Layer 13 of a small transformer language model trained on English Wikipedia (16 layers, counted from 0, width 128).
A neuron's activation on a vector x is SiLU(gate . x) times (in . x), where the dot is the dot product.

Input weights of the MLP neurons that the questions are about. A number n stands for (n - 128) times 0.0045.
n18 gate: 91, 61, 113, 163, 66, 141, 194, 195, 177, 96, 136, 170, 79, 122, 120, 161, 69, 97, 109, 183, 92, 146, 122, 150, 66, 99, 128, 97, 105, 113, 141, 94, 181, 110, 150, 143, 112, 80, 167, 125, 159, 141, 83, 117, 149, 98, 112, 112, 137, 150, 90, 140, 121, 119, 134, 126, 171, 67, 141, 116, 135, 163, 155, 150, 121, 125, 63, 132, 177, 117, 154, 151, 88, 151, 131, 41, 131, 141, 128, 101, 98, 129, 127, 133, 133, 116, 123, 88, 141, 150, 168, 96, 154, 156, 162, 170, 170, 126, 137, 150, 164, 61, 104, 85, 142, 113, 111, 162, 51, 168, 108, 113, 100, 97, 148, 93, 169, 78, 91, 46, 147, 111, 141, 113, 166, 152, 154, 106
n19 gate: 113, 124, 148, 104, 125, 119, 111, 192, 166, 101, 147, 157, 97, 174, 159, 128, 96, 158, 141, 102, 105, 180, 110, 154, 100, 107, 113, 91, 108, 103, 124, 123, 91, 83, 145, 112, 138, 167, 164, 180, 96, 144, 113, 162, 112, 87, 116, 134, 92, 198, 104, 111, 107, 135, 134, 132, 176, 68, 154, 186, 107, 147, 170, 163, 97, 189, 155, 159, 144, 90, 100, 101, 149, 113, 106, 124, 71, 160, 123, 120, 120, 94, 106, 139, 224, 130, 127, 168, 164, 130, 143, 111, 150, 90, 124, 136, 145, 168, 120, 123, 156, 142, 163, 129, 109, 113, 71, 187, 72, 144, 107, 67, 161, 76, 135, 58, 134, 117, 92, 177, 195, 85, 112, 91, 76, 93, 79, 176
n58 gate: 55, 140, 163, 124, 80, 115, 71, 147, 142, 107, 102, 132, 108, 151, 119, 126, 59, 94, 143, 183, 111, 120, 98, 150, 222, 188, 166, 114, 138, 132, 91, 175, 59, 114, 67, 139, 108, 147, 48, 102, 79, 113, 90, 143, 101, 127, 145, 161, 122, 178, 36, 114, 159, 155, 145, 160, 137, 109, 126, 105, 62, 183, 136, 184, 103, 139, 135, 104, 93, 135, 110, 186, 178, 129, 123, 71, 128, 106, 161, 93, 151, 128, 132, 190, 100, 91, 77, 104, 130, 119, 60, 130, 99, 148, 93, 106, 134, 152, 142, 125, 133, 125, 71, 31, 123, 94, 132, 158, 116, 125, 107, 74, 156, 105, 125, 109, 150, 135, 95, 109, 146, 148, 108, 123, 155, 51, 141, 187
n121 gate: 134, 123, 148, 56, 140, 188, 131, 147, 130, 145, 114, 186, 81, 146, 127, 118, 128, 93, 126, 149, 142, 192, 78, 137, 181, 74, 135, 129, 166, 108, 121, 128, 109, 174, 147, 72, 84, 123, 116, 114, 152, 128, 133, 178, 63, 137, 95, 141, 98, 62, 164, 119, 104, 69, 128, 114, 66, 153, 177, 150, 132, 134, 144, 42, 135, 184, 93, 158, 199, 106, 133, 129, 188, 114, 69, 124, 113, 116, 108, 127, 98, 109, 139, 159, 93, 124, 96, 176, 93, 65, 74, 107, 137, 121, 183, 116, 103, 175, 122, 101, 164, 82, 97, 114, 51, 125, 126, 99, 120, 151, 121, 133, 163, 91, 118, 126, 189, 193, 118, 75, 196, 145, 147, 101, 126, 126, 82, 158
n126 gate: 136, 129, 89, 78, 167, 118, 148, 96, 156, 97, 171, 73, 137, 164, 124, 140, 134, 170, 130, 139, 114, 148, 150, 140, 119, 122, 138, 105, 109, 48, 138, 126, 76, 170, 135, 164, 163, 75, 66, 210, 151, 121, 179, 85, 113, 148, 176, 179, 128, 99, 53, 147, 197, 155, 40, 133, 144, 104, 187, 103, 107, 158, 160, 122, 112, 141, 124, 193, 163, 115, 190, 184, 120, 103, 153, 164, 132, 132, 145, 161, 202, 127, 54, 115, 147, 154, 104, 122, 131, 101, 156, 89, 145, 68, 179, 128, 162, 109, 113, 117, 109, 137, 130, 70, 127, 144, 198, 73, 155, 154, 128, 127, 131, 130, 130, 114, 146, 144, 112, 116, 143, 213, 79, 193, 109, 142, 177, 102
n156 gate: 92, 176, 114, 77, 146, 160, 137, 168, 173, 107, 156, 122, 137, 45, 121, 129, 79, 147, 157, 133, 122, 109, 130, 66, 136, 138, 128, 88, 127, 89, 112, 88, 115, 130, 154, 82, 117, 133, 92, 127, 137, 122, 95, 113, 80, 124, 150, 124, 174, 173, 175, 183, 170, 121, 153, 155, 186, 92, 128, 98, 133, 81, 87, 125, 181, 128, 176, 149, 105, 102, 189, 86, 84, 94, 172, 130, 134, 149, 103, 64, 147, 125, 112, 127, 181, 159, 122, 110, 149, 110, 148, 95, 122, 86, 164, 143, 125, 117, 76, 118, 71, 155, 154, 205, 124, 149, 100, 105, 188, 153, 97, 129, 144, 189, 102, 125, 120, 139, 161, 128, 173, 139, 166, 146, 152, 210, 139, 141
n187 gate: 128, 105, 150, 137, 146, 111, 114, 121, 156, 140, 112, 59, 127, 154, 154, 110, 154, 163, 88, 105, 95, 128, 157, 221, 96, 170, 138, 117, 178, 72, 135, 97, 141, 102, 108, 149, 130, 161, 137, 80, 118, 100, 169, 109, 85, 152, 153, 155, 113, 132, 136, 110, 150, 135, 143, 156, 153, 56, 113, 142, 108, 88, 74, 63, 101, 140, 166, 153, 168, 79, 101, 116, 125, 70, 119, 153, 92, 186, 124, 148, 129, 107, 106, 172, 222, 134, 112, 88, 120, 127, 122, 124, 138, 151, 111, 145, 90, 81, 153, 132, 108, 145, 99, 141, 129, 155, 153, 163, 143, 176, 103, 153, 139, 82, 128, 59, 138, 157, 126, 134, 121, 172, 85, 103, 151, 214, 161, 159
n191 gate: 75, 119, 165, 179, 122, 123, 127, 174, 111, 141, 117, 160, 113, 115, 101, 100, 124, 79, 97, 123, 108, 123, 152, 104, 144, 106, 138, 155, 53, 126, 104, 149, 157, 158, 136, 96, 104, 124, 215, 149, 121, 112, 162, 162, 120, 175, 148, 112, 137, 75, 199, 76, 146, 79, 111, 135, 149, 140, 127, 154, 78, 116, 146, 156, 138, 142, 117, 136, 148, 146, 172, 165, 101, 149, 177, 83, 220, 88, 131, 149, 100, 162, 162, 100, 120, 92, 140, 44, 121, 177, 162, 110, 78, 135, 133, 82, 159, 167, 105, 144, 106, 124, 109, 89, 104, 147, 105, 81, 105, 124, 134, 58, 69, 120, 82, 114, 135, 138, 67, 76, 173, 156, 101, 84, 171, 72, 232, 155
n216 gate: 169, 100, 132, 204, 192, 91, 141, 135, 113, 160, 120, 50, 98, 126, 155, 133, 105, 121, 97, 228, 88, 131, 138, 109, 127, 50, 131, 114, 124, 151, 97, 101, 120, 101, 199, 97, 79, 151, 175, 140, 139, 203, 66, 91, 117, 79, 120, 164, 136, 126, 137, 114, 131, 135, 63, 88, 177, 178, 176, 86, 113, 156, 163, 147, 117, 147, 102, 106, 153, 190, 137, 117, 183, 172, 131, 131, 156, 162, 142, 112, 167, 93, 110, 132, 105, 121, 122, 162, 137, 62, 132, 165, 105, 142, 116, 111, 151, 196, 164, 121, 109, 158, 138, 137, 103, 118, 121, 113, 152, 118, 150, 128, 115, 90, 87, 155, 57, 121, 171, 142, 102, 133, 93, 128, 86, 126, 143, 64
n18 in: 86, 104, 139, 191, 90, 74, 81, 157, 126, 122, 110, 118, 115, 184, 116, 122, 79, 133, 59, 147, 94, 87, 154, 93, 168, 149, 164, 160, 119, 115, 157, 174, 143, 82, 84, 112, 161, 66, 163, 89, 163, 157, 111, 66, 106, 116, 106, 87, 115, 119, 109, 148, 69, 136, 46, 130, 157, 113, 135, 164, 118, 103, 116, 142, 116, 126, 98, 162, 138, 163, 137, 112, 62, 184, 166, 86, 128, 100, 143, 198, 81, 112, 148, 122, 142, 180, 129, 202, 80, 76, 156, 159, 153, 154, 174, 166, 118, 168, 45, 156, 118, 92, 126, 121, 126, 131, 118, 183, 142, 87, 160, 157, 110, 130, 131, 231, 151, 143, 72, 28, 177, 150, 184, 176, 108, 198, 128, 136
n19 in: 127, 130, 76, 141, 132, 154, 90, 93, 166, 108, 147, 103, 168, 203, 149, 135, 132, 160, 118, 82, 115, 144, 44, 113, 108, 133, 130, 73, 121, 98, 132, 167, 85, 130, 175, 188, 68, 108, 85, 90, 121, 109, 200, 157, 138, 135, 158, 127, 81, 103, 109, 77, 131, 101, 143, 121, 70, 88, 137, 82, 186, 129, 69, 143, 78, 74, 116, 177, 111, 54, 114, 78, 137, 188, 121, 154, 145, 127, 92, 97, 119, 74, 104, 149, 103, 78, 103, 143, 102, 138, 125, 138, 104, 87, 162, 103, 109, 154, 82, 138, 155, 136, 184, 110, 79, 129, 144, 117, 139, 117, 138, 156, 88, 69, 97, 88, 132, 123, 63, 121, 86, 169, 103, 167, 117, 119, 127, 154
n58 in: 153, 90, 80, 156, 110, 71, 76, 89, 183, 80, 100, 85, 158, 111, 165, 196, 146, 162, 93, 126, 118, 126, 84, 126, 104, 183, 145, 186, 161, 93, 92, 163, 130, 110, 132, 134, 118, 101, 123, 196, 172, 110, 104, 179, 197, 68, 150, 134, 128, 45, 147, 138, 134, 94, 119, 188, 129, 94, 173, 163, 74, 91, 165, 90, 180, 118, 114, 86, 103, 119, 223, 158, 151, 209, 164, 164, 133, 153, 70, 151, 141, 192, 94, 146, 171, 73, 99, 109, 133, 42, 126, 153, 108, 195, 107, 104, 196, 149, 156, 153, 166, 194, 178, 133, 78, 109, 160, 113, 151, 170, 126, 127, 177, 108, 91, 83, 164, 117, 157, 109, 161, 128, 106, 133, 208, 118, 120, 163
n121 in: 109, 86, 124, 137, 185, 116, 100, 120, 122, 170, 84, 180, 148, 168, 40, 140, 40, 83, 65, 152, 148, 115, 124, 109, 118, 59, 159, 155, 115, 110, 118, 110, 138, 98, 158, 158, 106, 155, 67, 114, 105, 101, 114, 188, 180, 53, 158, 55, 108, 112, 156, 171, 128, 141, 160, 162, 140, 78, 106, 135, 90, 127, 121, 196, 110, 47, 118, 126, 117, 167, 189, 137, 127, 130, 136, 140, 144, 154, 157, 115, 183, 49, 92, 130, 126, 109, 119, 136, 112, 139, 111, 110, 139, 59, 108, 157, 139, 128, 94, 135, 157, 118, 103, 170, 104, 109, 130, 145, 158, 160, 160, 132, 80, 150, 80, 131, 83, 106, 139, 123, 60, 125, 172, 152, 77, 141, 84, 148
n126 in: 128, 101, 121, 85, 119, 125, 123, 25, 109, 154, 126, 69, 130, 111, 172, 73, 153, 109, 209, 114, 131, 90, 129, 126, 133, 144, 122, 71, 110, 80, 72, 90, 214, 147, 135, 147, 112, 107, 77, 66, 162, 128, 145, 130, 102, 125, 156, 137, 192, 68, 87, 139, 151, 118, 153, 92, 115, 122, 234, 185, 161, 139, 167, 177, 174, 100, 101, 94, 144, 135, 181, 188, 58, 182, 101, 138, 76, 124, 103, 195, 104, 166, 88, 132, 128, 178, 160, 194, 146, 127, 149, 119, 126, 82, 125, 192, 123, 132, 71, 129, 169, 158, 54, 123, 180, 104, 150, 100, 54, 124, 136, 132, 125, 131, 136, 166, 122, 129, 119, 184, 95, 167, 131, 171, 57, 147, 93, 163
n156 in: 156, 164, 121, 128, 109, 147, 140, 133, 148, 148, 183, 103, 150, 102, 168, 77, 107, 159, 131, 72, 121, 115, 103, 245, 120, 151, 133, 132, 148, 167, 127, 173, 138, 85, 129, 109, 177, 86, 98, 188, 156, 141, 122, 106, 32, 93, 143, 75, 145, 162, 149, 112, 126, 118, 101, 170, 101, 127, 142, 136, 113, 145, 130, 110, 158, 124, 174, 95, 82, 120, 103, 105, 126, 179, 152, 62, 109, 113, 165, 165, 104, 95, 100, 113, 176, 192, 118, 85, 127, 164, 110, 104, 162, 147, 172, 182, 93, 122, 137, 161, 129, 138, 94, 76, 168, 123, 112, 161, 78, 108, 209, 137, 72, 104, 191, 147, 143, 117, 169, 174, 109, 96, 119, 114, 225, 132, 123, 37
n187 in: 169, 145, 89, 94, 177, 115, 77, 150, 169, 111, 117, 157, 113, 141, 75, 157, 85, 159, 150, 156, 106, 140, 145, 135, 153, 109, 99, 124, 180, 135, 193, 152, 145, 154, 130, 129, 120, 128, 157, 158, 109, 102, 101, 113, 126, 166, 104, 163, 63, 176, 113, 142, 106, 113, 154, 91, 196, 172, 107, 117, 123, 174, 117, 114, 169, 167, 120, 132, 93, 142, 132, 149, 156, 129, 116, 116, 127, 115, 125, 154, 147, 102, 162, 128, 145, 130, 143, 112, 137, 100, 130, 117, 95, 81, 128, 136, 130, 148, 172, 147, 166, 185, 133, 164, 172, 136, 145, 203, 66, 123, 165, 220, 191, 125, 112, 198, 95, 151, 74, 176, 137, 103, 90, 144, 75, 42, 153, 120
n191 in: 195, 116, 96, 124, 143, 125, 111, 98, 89, 109, 236, 137, 163, 53, 103, 108, 91, 132, 127, 137, 139, 134, 141, 31, 114, 143, 131, 190, 68, 121, 115, 142, 230, 76, 82, 139, 170, 155, 95, 81, 160, 124, 129, 48, 108, 157, 25, 76, 96, 146, 127, 120, 138, 159, 140, 154, 151, 132, 94, 45, 126, 159, 56, 183, 100, 140, 72, 110, 162, 154, 101, 107, 119, 153, 126, 124, 137, 128, 124, 116, 128, 115, 132, 149, 117, 148, 159, 141, 112, 169, 32, 164, 113, 109, 169, 133, 131, 124, 127, 182, 126, 98, 156, 92, 109, 152, 191, 131, 70, 125, 136, 187, 161, 133, 130, 162, 154, 103, 85, 91, 182, 114, 123, 145, 142, 186, 119, 144
n216 in: 120, 128, 104, 70, 107, 110, 116, 162, 156, 135, 182, 120, 125, 61, 152, 137, 127, 93, 172, 100, 148, 140, 90, 162, 163, 194, 94, 111, 139, 92, 115, 122, 89, 143, 155, 152, 123, 72, 96, 80, 54, 100, 93, 90, 172, 143, 105, 102, 67, 127, 185, 134, 118, 111, 82, 113, 180, 129, 152, 193, 131, 112, 63, 92, 113, 75, 112, 134, 170, 101, 83, 166, 113, 114, 101, 141, 163, 148, 45, 182, 99, 156, 156, 119, 176, 125, 98, 88, 118, 134, 122, 169, 155, 190, 117, 135, 155, 143, 165, 144, 134, 124, 195, 143, 114, 175, 110, 142, 137, 107, 6, 133, 140, 180, 128, 97, 123, 110, 88, 110, 93, 154, 130, 93, 175, 110, 139, 141

Each question shows a token from some text and the vector x that enters the MLP there. A number n stands for (n - 128) times 0.045.

" C": 112, 73, 93, 121, 133, 127, 93, 120, 89, 107, 158, 144, 125, 60, 135, 102, 131, 138, 100, 111, 140, 135, 104, 138, 130, 122, 141, 155, 100, 143, 206, 166, 103, 101, 101, 183, 118, 98, 145, 102, 144, 137, 161, 129, 141, 110, 126, 115, 130, 124, 170, 126, 160, 115, 100, 157, 133, 134, 153, 149, 117, 140, 100, 138, 131, 51, 178, 99, 145, 148, 111, 152, 151, 133, 129, 127, 96, 159, 131, 86, 123, 118, 145, 179, 87, 147, 149, 134, 138, 142, 136, 179, 178, 117, 131, 155, 136, 96, 183, 136, 164, 178, 126, 129, 94, 126, 137, 108, 105, 102, 125, 117, 118, 120, 127, 167, 120, 111, 119, 131, 115, 123, 176, 126, 118, 103, 130, 125
Which neuron lights up most? n187

"9": 118, 134, 110, 142, 140, 74, 157, 142, 153, 114, 105, 141, 137, 100, 108, 159, 115, 126, 92, 127, 154, 92, 115, 175, 151, 131, 110, 144, 108, 70, 138, 126, 102, 139, 132, 157, 116, 122, 120, 146, 108, 127, 123, 134, 124, 158, 147, 115, 137, 110, 83, 118, 141, 76, 114, 80, 140, 133, 181, 132, 191, 95, 121, 123, 171, 148, 152, 110, 118, 137, 89, 150, 135, 118, 117, 119, 149, 126, 109, 111, 99, 117, 134, 147, 84, 129, 169, 156, 107, 121, 135, 180, 153, 80, 138, 124, 149, 151, 143, 151, 133, 142, 111, 196, 136, 128, 142, 159, 114, 117, 99, 105, 124, 135, 123, 123, 132, 144, 145, 85, 133, 113, 147, 129, 170, 104, 84, 116
Which two neurons fire most, strongest first? n191, n18

" ": 115, 98, 185, 168, 124, 98, 152, 97, 104, 64, 117, 128, 115, 114, 111, 149, 119, 150, 107, 126, 210, 96, 103, 149, 109, 177, 113, 127, 121, 86, 129, 146, 123, 103, 134, 153, 130, 79, 95, 155, 151, 135, 152, 57, 78, 104, 116, 120, 107, 171, 111, 160, 158, 118, 88, 108, 131, 153, 161, 109, 155, 133, 140, 144, 122, 155, 130, 146, 141, 165, 123, 128, 145, 147, 108, 111, 166, 138, 123, 75, 97, 117, 126, 120, 145, 144, 130, 72, 148, 177, 140, 139, 122, 75, 171, 132, 140, 136, 146, 166, 133, 150, 99, 157, 123, 114, 129, 164, 119, 127, 135, 135, 152, 94, 114, 142, 74, 143, 149, 108, 139, 155, 121, 110, 150, 123, 68, 135
Which neuron lights up most? n18

"ub": 97, 98, 103, 153, 98, 104, 110, 100, 131, 172, 84, 116, 148, 146, 104, 136, 126, 125, 63, 80, 163, 107, 116, 172, 144, 102, 110, 119, 86, 93, 122, 131, 118, 170, 156, 156, 135, 127, 128, 166, 132, 121, 153, 85, 153, 142, 131, 135, 143, 146, 129, 158, 122, 121, 146, 124, 140, 159, 145, 111, 122, 116, 112, 113, 127, 128, 149, 139, 143, 114, 149, 189, 90, 113, 122, 100, 119, 143, 148, 106, 118, 134, 117, 117, 99, 158, 169, 66, 130, 117, 103, 102, 91, 116, 162, 139, 184, 123, 125, 115, 178, 156, 124, 105, 133, 118, 157, 101, 129, 132, 113, 174, 172, 143, 177, 143, 86, 199, 154, 155, 126, 62, 172, 128, 104, 121, 112, 143
Which neuron lights up most? n126

"b": 123, 122, 114, 117, 107, 125, 145, 135, 106, 129, 143, 136, 115, 159, 116, 127, 168, 126, 163, 169, 113, 99, 124, 138, 177, 128, 89, 157, 149, 152, 160, 134, 145, 99, 127, 143, 127, 143, 114, 102, 51, 180, 116, 169, 155, 136, 137, 140, 106, 105, 147, 153, 169, 129, 87, 166, 79, 141, 99, 122, 114, 134, 122, 119, 105, 85, 120, 88, 116, 122, 106, 164, 110, 157, 166, 121, 149, 158, 106, 96, 101, 73, 126, 115, 77, 105, 97, 105, 191, 141, 132, 159, 87, 114, 121, 153, 159, 112, 142, 201, 154, 160, 132, 156, 86, 133, 149, 96, 106, 89, 103, 140, 137, 123, 135, 141, 154, 147, 158, 95, 126, 88, 127, 150, 85, 104, 125, 101
The three highest activations, in order: n216, n58, n18

" W": 105, 127, 63, 158, 115, 118, 156, 101, 99, 145, 104, 125, 155, 110, 163, 123, 158, 156, 86, 151, 161, 121, 170, 141, 138, 155, 140, 95, 92, 117, 228, 139, 123, 107, 136, 143, 144, 114, 167, 128, 85, 116, 101, 107, 149, 164, 108, 132, 111, 112, 101, 115, 154, 118, 146, 146, 118, 153, 124, 120, 131, 141, 105, 138, 111, 110, 129, 104, 96, 107, 153, 161, 144, 123, 112, 113, 170, 84, 109, 102, 127, 108, 152, 139, 118, 150, 120, 113, 133, 117, 152, 186, 150, 110, 126, 125, 138, 129, 159, 157, 166, 178, 104, 160, 118, 112, 156, 155, 112, 135, 137, 138, 130, 122, 146, 143, 126, 122, 130, 98, 117, 90, 144, 107, 127, 114, 111, 135
Which neuron fires most, and how strongly? n126, at about 0.32

"6": 140, 145, 97, 150, 159, 93, 140, 143, 125, 116, 124, 103, 169, 92, 108, 176, 119, 147, 99, 119, 155, 100, 94, 178, 147, 154, 96, 149, 117, 88, 111, 142, 115, 115, 104, 147, 92, 117, 125, 141, 114, 148, 135, 120, 117, 145, 139, 127, 131, 108, 153, 147, 132, 99, 131, 90, 111, 118, 169, 115, 198, 115, 100, 122, 196, 116, 135, 109, 149, 136, 97, 155, 147, 116, 113, 136, 149, 139, 121, 109, 94, 116, 143, 146, 77, 133, 136, 147, 141, 128, 139, 145, 130, 106, 133, 106, 124, 136, 151, 174, 141, 144, 96, 196, 137, 98, 108, 155, 136, 118, 107, 124, 140, 126, 134, 139, 96, 122, 144, 84, 131, 118, 153, 165, 157, 99, 101, 115
Which neuron fires most, and how strongly? n216, at about 1.7

" to": 119, 129, 132, 136, 144, 116, 144, 115, 108, 119, 105, 124, 82, 87, 146, 81, 117, 127, 111, 168, 146, 108, 133, 203, 133, 124, 175, 140, 74, 139, 129, 101, 139, 125, 120, 101, 109, 123, 127, 94, 133, 157, 125, 141, 124, 162, 102, 103, 136, 115, 158, 137, 116, 169, 130, 142, 122, 106, 77, 150, 145, 144, 127, 136, 163, 134, 148, 110, 165, 103, 117, 136, 134, 133, 128, 136, 116, 99, 134, 152, 129, 122, 153, 150, 109, 156, 126, 108, 151, 119, 133, 110, 145, 137, 103, 123, 198, 131, 144, 115, 113, 139, 130, 106, 67, 111, 161, 131, 155, 97, 155, 114, 143, 124, 131, 150, 122, 173, 143, 148, 89, 116, 95, 60, 100, 153, 120, 149
Which neuron lights up most? n19

",": 103, 80, 147, 137, 131, 113, 144, 139, 139, 125, 105, 120, 129, 136, 131, 132, 150, 131, 113, 151, 171, 84, 118, 174, 111, 143, 157, 127, 122, 98, 110, 118, 150, 81, 114, 160, 138, 101, 134, 150, 121, 115, 143, 88, 145, 136, 118, 146, 115, 157, 161, 168, 176, 156, 125, 162, 138, 170, 154, 104, 168, 109, 82, 110, 187, 110, 153, 117, 168, 145, 126, 167, 120, 120, 122, 112, 132, 116, 147, 127, 98, 83, 150, 130, 147, 148, 140, 120, 143, 185, 130, 112, 152, 87, 100, 130, 119, 148, 138, 143, 156, 144, 95, 159, 100, 96, 142, 164, 130, 126, 146, 144, 136, 123, 127, 124, 76, 183, 174, 131, 167, 119, 155, 196, 174, 139, 90, 134
Which neuron lights up most? n156

" |": 132, 92, 91, 128, 118, 100, 157, 92, 139, 160, 115, 133, 150, 101, 107, 134, 140, 176, 116, 160, 124, 87, 136, 184, 141, 92, 126, 119, 81, 119, 133, 129, 129, 144, 121, 165, 164, 113, 112, 178, 107, 118, 137, 131, 168, 165, 161, 80, 123, 168, 145, 138, 86, 131, 115, 134, 136, 122, 127, 104, 128, 73, 125, 147, 104, 124, 150, 152, 148, 136, 145, 149, 132, 114, 137, 148, 162, 125, 123, 92, 130, 130, 169, 167, 121, 133, 147, 120, 135, 142, 121, 163, 188, 104, 98, 107, 115, 112, 124, 150, 128, 118, 124, 206, 156, 94, 130, 170, 113, 132, 178, 124, 119, 126, 134, 161, 122, 112, 147, 125, 140, 125, 147, 149, 144, 106, 79, 96
Which neuron lights up most? n19

"ing": 90, 144, 135, 114, 142, 140, 139, 132, 99, 148, 159, 146, 124, 102, 134, 156, 126, 125, 102, 96, 116, 126, 163, 188, 125, 145, 147, 123, 92, 150, 110, 82, 118, 117, 140, 150, 124, 138, 126, 81, 145, 91, 69, 127, 144, 185, 98, 104, 130, 100, 141, 107, 138, 112, 91, 166, 190, 92, 130, 143, 118, 132, 177, 131, 124, 132, 132, 112, 170, 101, 144, 93, 121, 120, 117, 114, 172, 122, 106, 121, 133, 136, 115, 126, 119, 155, 121, 95, 138, 148, 137, 137, 125, 139, 94, 80, 93, 114, 134, 173, 156, 145, 101, 131, 82, 142, 110, 112, 128, 141, 160, 148, 148, 98, 91, 96, 125, 158, 148, 158, 143, 150, 138, 123, 70, 135, 56, 152
Which neuron fires most, and how strongly? n121, at about 1.7

"8": 110, 104, 133, 121, 153, 80, 144, 127, 114, 141, 107, 123, 147, 90, 121, 150, 139, 147, 113, 113, 161, 131, 96, 190, 146, 123, 108, 122, 116, 103, 113, 140, 113, 95, 113, 192, 109, 131, 163, 128, 121, 140, 149, 134, 139, 160, 141, 124, 151, 135, 149, 156, 144, 124, 95, 110, 118, 100, 164, 138, 194, 133, 140, 98, 148, 119, 115, 112, 166, 118, 93, 198, 134, 116, 104, 121, 109, 117, 172, 111, 108, 72, 152, 123, 144, 111, 110, 163, 109, 133, 127, 118, 136, 97, 112, 144, 140, 125, 110, 167, 158, 122, 141, 197, 117, 141, 125, 144, 146, 108, 108, 129, 123, 124, 124, 122, 100, 122, 162, 115, 144, 101, 152, 159, 127, 104, 119, 144
The three highest activations, in order: n121, n19, n191

"l": 165, 121, 65, 152, 141, 124, 130, 143, 93, 143, 178, 169, 93, 107, 117, 174, 95, 196, 122, 129, 164, 137, 121, 139, 120, 134, 134, 114, 84, 77, 154, 160, 137, 153, 120, 121, 131, 179, 95, 117, 136, 104, 136, 171, 151, 199, 149, 133, 131, 132, 116, 101, 143, 103, 148, 115, 143, 129, 131, 99, 109, 138, 94, 179, 145, 133, 175, 125, 109, 138, 149, 96, 125, 111, 130, 117, 124, 143, 118, 103, 126, 78, 165, 131, 175, 83, 116, 123, 176, 156, 96, 192, 148, 157, 123, 141, 182, 151, 120, 143, 134, 143, 102, 119, 96, 82, 131, 117, 104, 104, 150, 140, 137, 91, 140, 115, 89, 154, 139, 122, 159, 65, 156, 144, 147, 121, 154, 138
Which two neurons fire most, strongest first? n19, n191

"g": 107, 125, 94, 125, 112, 159, 142, 147, 78, 169, 95, 168, 131, 116, 108, 96, 172, 29, 73, 138, 133, 150, 88, 131, 170, 114, 90, 109, 110, 97, 127, 143, 145, 117, 113, 90, 169, 125, 89, 87, 138, 158, 116, 131, 145, 142, 133, 85, 119, 117, 97, 163, 126, 131, 112, 144, 127, 98, 161, 138, 61, 105, 133, 138, 87, 138, 98, 121, 107, 150, 123, 125, 115, 85, 133, 104, 125, 100, 114, 149, 108, 137, 117, 78, 111, 123, 172, 147, 119, 147, 119, 119, 105, 80, 125, 120, 106, 97, 90, 88, 154, 95, 133, 142, 96, 103, 123, 101, 140, 69, 119, 153, 145, 89, 144, 96, 104, 148, 170, 156, 111, 128, 107, 117, 103, 131, 157, 110
Which neuron lights up most? n121

"1": 180, 129, 109, 177, 129, 118, 131, 151, 152, 102, 99, 125, 139, 166, 110, 161, 131, 119, 159, 183, 113, 121, 145, 137, 135, 96, 93, 147, 122, 93, 98, 115, 131, 94, 106, 149, 115, 157, 143, 100, 94, 167, 128, 110, 144, 120, 147, 170, 93, 161, 172, 161, 115, 114, 62, 147, 109, 114, 142, 119, 190, 148, 104, 161, 123, 157, 191, 152, 140, 155, 99, 134, 146, 104, 92, 104, 150, 118, 95, 77, 107, 117, 137, 111, 152, 115, 158, 131, 171, 175, 140, 125, 142, 138, 124, 125, 174, 165, 139, 177, 177, 117, 168, 164, 135, 109, 130, 119, 128, 141, 160, 125, 133, 125, 112, 139, 139, 119, 128, 123, 165, 179, 113, 178, 147, 125, 112, 126
Which two neurons fire most, strongest first? n19, n216

" for": 127, 132, 116, 161, 127, 109, 129, 142, 101, 182, 136, 121, 91, 86, 143, 87, 92, 129, 119, 152, 144, 92, 152, 187, 114, 136, 149, 120, 73, 123, 132, 123, 126, 148, 156, 112, 143, 130, 139, 133, 113, 144, 109, 140, 119, 167, 102, 74, 139, 115, 183, 170, 124, 159, 125, 171, 110, 131, 76, 147, 144, 111, 109, 135, 153, 166, 132, 109, 172, 113, 123, 110, 158, 118, 164, 157, 168, 120, 133, 134, 108, 125, 103, 136, 125, 110, 143, 87, 146, 131, 122, 167, 101, 173, 58, 117, 163, 149, 110, 147, 133, 112, 166, 133, 88, 138, 119, 126, 159, 94, 126, 134, 107, 130, 106, 156, 140, 155, 126, 111, 112, 116, 127, 73, 101, 129, 92, 107
Which two neurons fire most, strongest first? n216, n191

" M": 128, 142, 93, 114, 119, 98, 132, 133, 128, 117, 140, 135, 125, 115, 132, 133, 165, 156, 164, 116, 144, 90, 133, 145, 158, 157, 131, 127, 97, 102, 246, 142, 146, 141, 156, 157, 127, 108, 155, 124, 140, 92, 129, 116, 115, 99, 115, 101, 113, 137, 195, 106, 148, 113, 107, 131, 115, 134, 101, 117, 117, 135, 106, 90, 147, 93, 139, 110, 116, 128, 120, 128, 149, 95, 138, 134, 131, 114, 163, 122, 90, 130, 146, 160, 133, 150, 137, 118, 127, 146, 118, 163, 133, 106, 115, 145, 152, 118, 142, 164, 144, 151, 152, 125, 113, 101, 130, 114, 146, 133, 126, 144, 136, 138, 92, 167, 124, 153, 130, 125, 148, 114, 102, 94, 144, 120, 107, 129
Which neuron lights up most? n187

"h": 117, 111, 83, 88, 145, 165, 136, 143, 101, 79, 86, 138, 139, 88, 166, 92, 160, 84, 187, 90, 151, 122, 156, 138, 109, 85, 106, 95, 119, 175, 110, 135, 119, 99, 125, 191, 116, 132, 172, 106, 120, 151, 173, 106, 151, 176, 129, 130, 131, 108, 140, 144, 100, 132, 137, 119, 118, 94, 130, 117, 125, 136, 67, 128, 119, 79, 191, 131, 109, 145, 131, 110, 96, 106, 119, 123, 174, 122, 91, 129, 87, 85, 143, 139, 123, 84, 98, 154, 152, 105, 153, 99, 110, 94, 131, 108, 174, 112, 161, 142, 156, 148, 111, 157, 87, 117, 111, 90, 132, 149, 150, 93, 108, 84, 147, 144, 123, 138, 122, 155, 124, 140, 127, 88, 122, 133, 130, 106
Which neuron lights up most? n18

"as": 100, 73, 89, 149, 124, 96, 141, 112, 127, 99, 137, 129, 163, 102, 119, 122, 126, 133, 134, 131, 155, 114, 133, 201, 146, 127, 144, 116, 115, 110, 114, 137, 127, 159, 127, 153, 122, 128, 147, 133, 134, 114, 167, 107, 111, 102, 101, 124, 165, 122, 109, 107, 144, 146, 132, 110, 108, 93, 129, 98, 141, 151, 79, 138, 137, 116, 141, 99, 124, 125, 149, 156, 129, 132, 125, 122, 191, 134, 107, 97, 70, 166, 154, 139, 144, 125, 141, 154, 173, 104, 137, 154, 144, 114, 135, 125, 157, 117, 169, 136, 143, 124, 173, 117, 152, 108, 131, 111, 121, 164, 107, 124, 91, 130, 154, 144, 142, 158, 130, 114, 112, 94, 143, 114, 116, 165, 94, 146
Which neuron fires most, and how strongly? n121, at about 0.22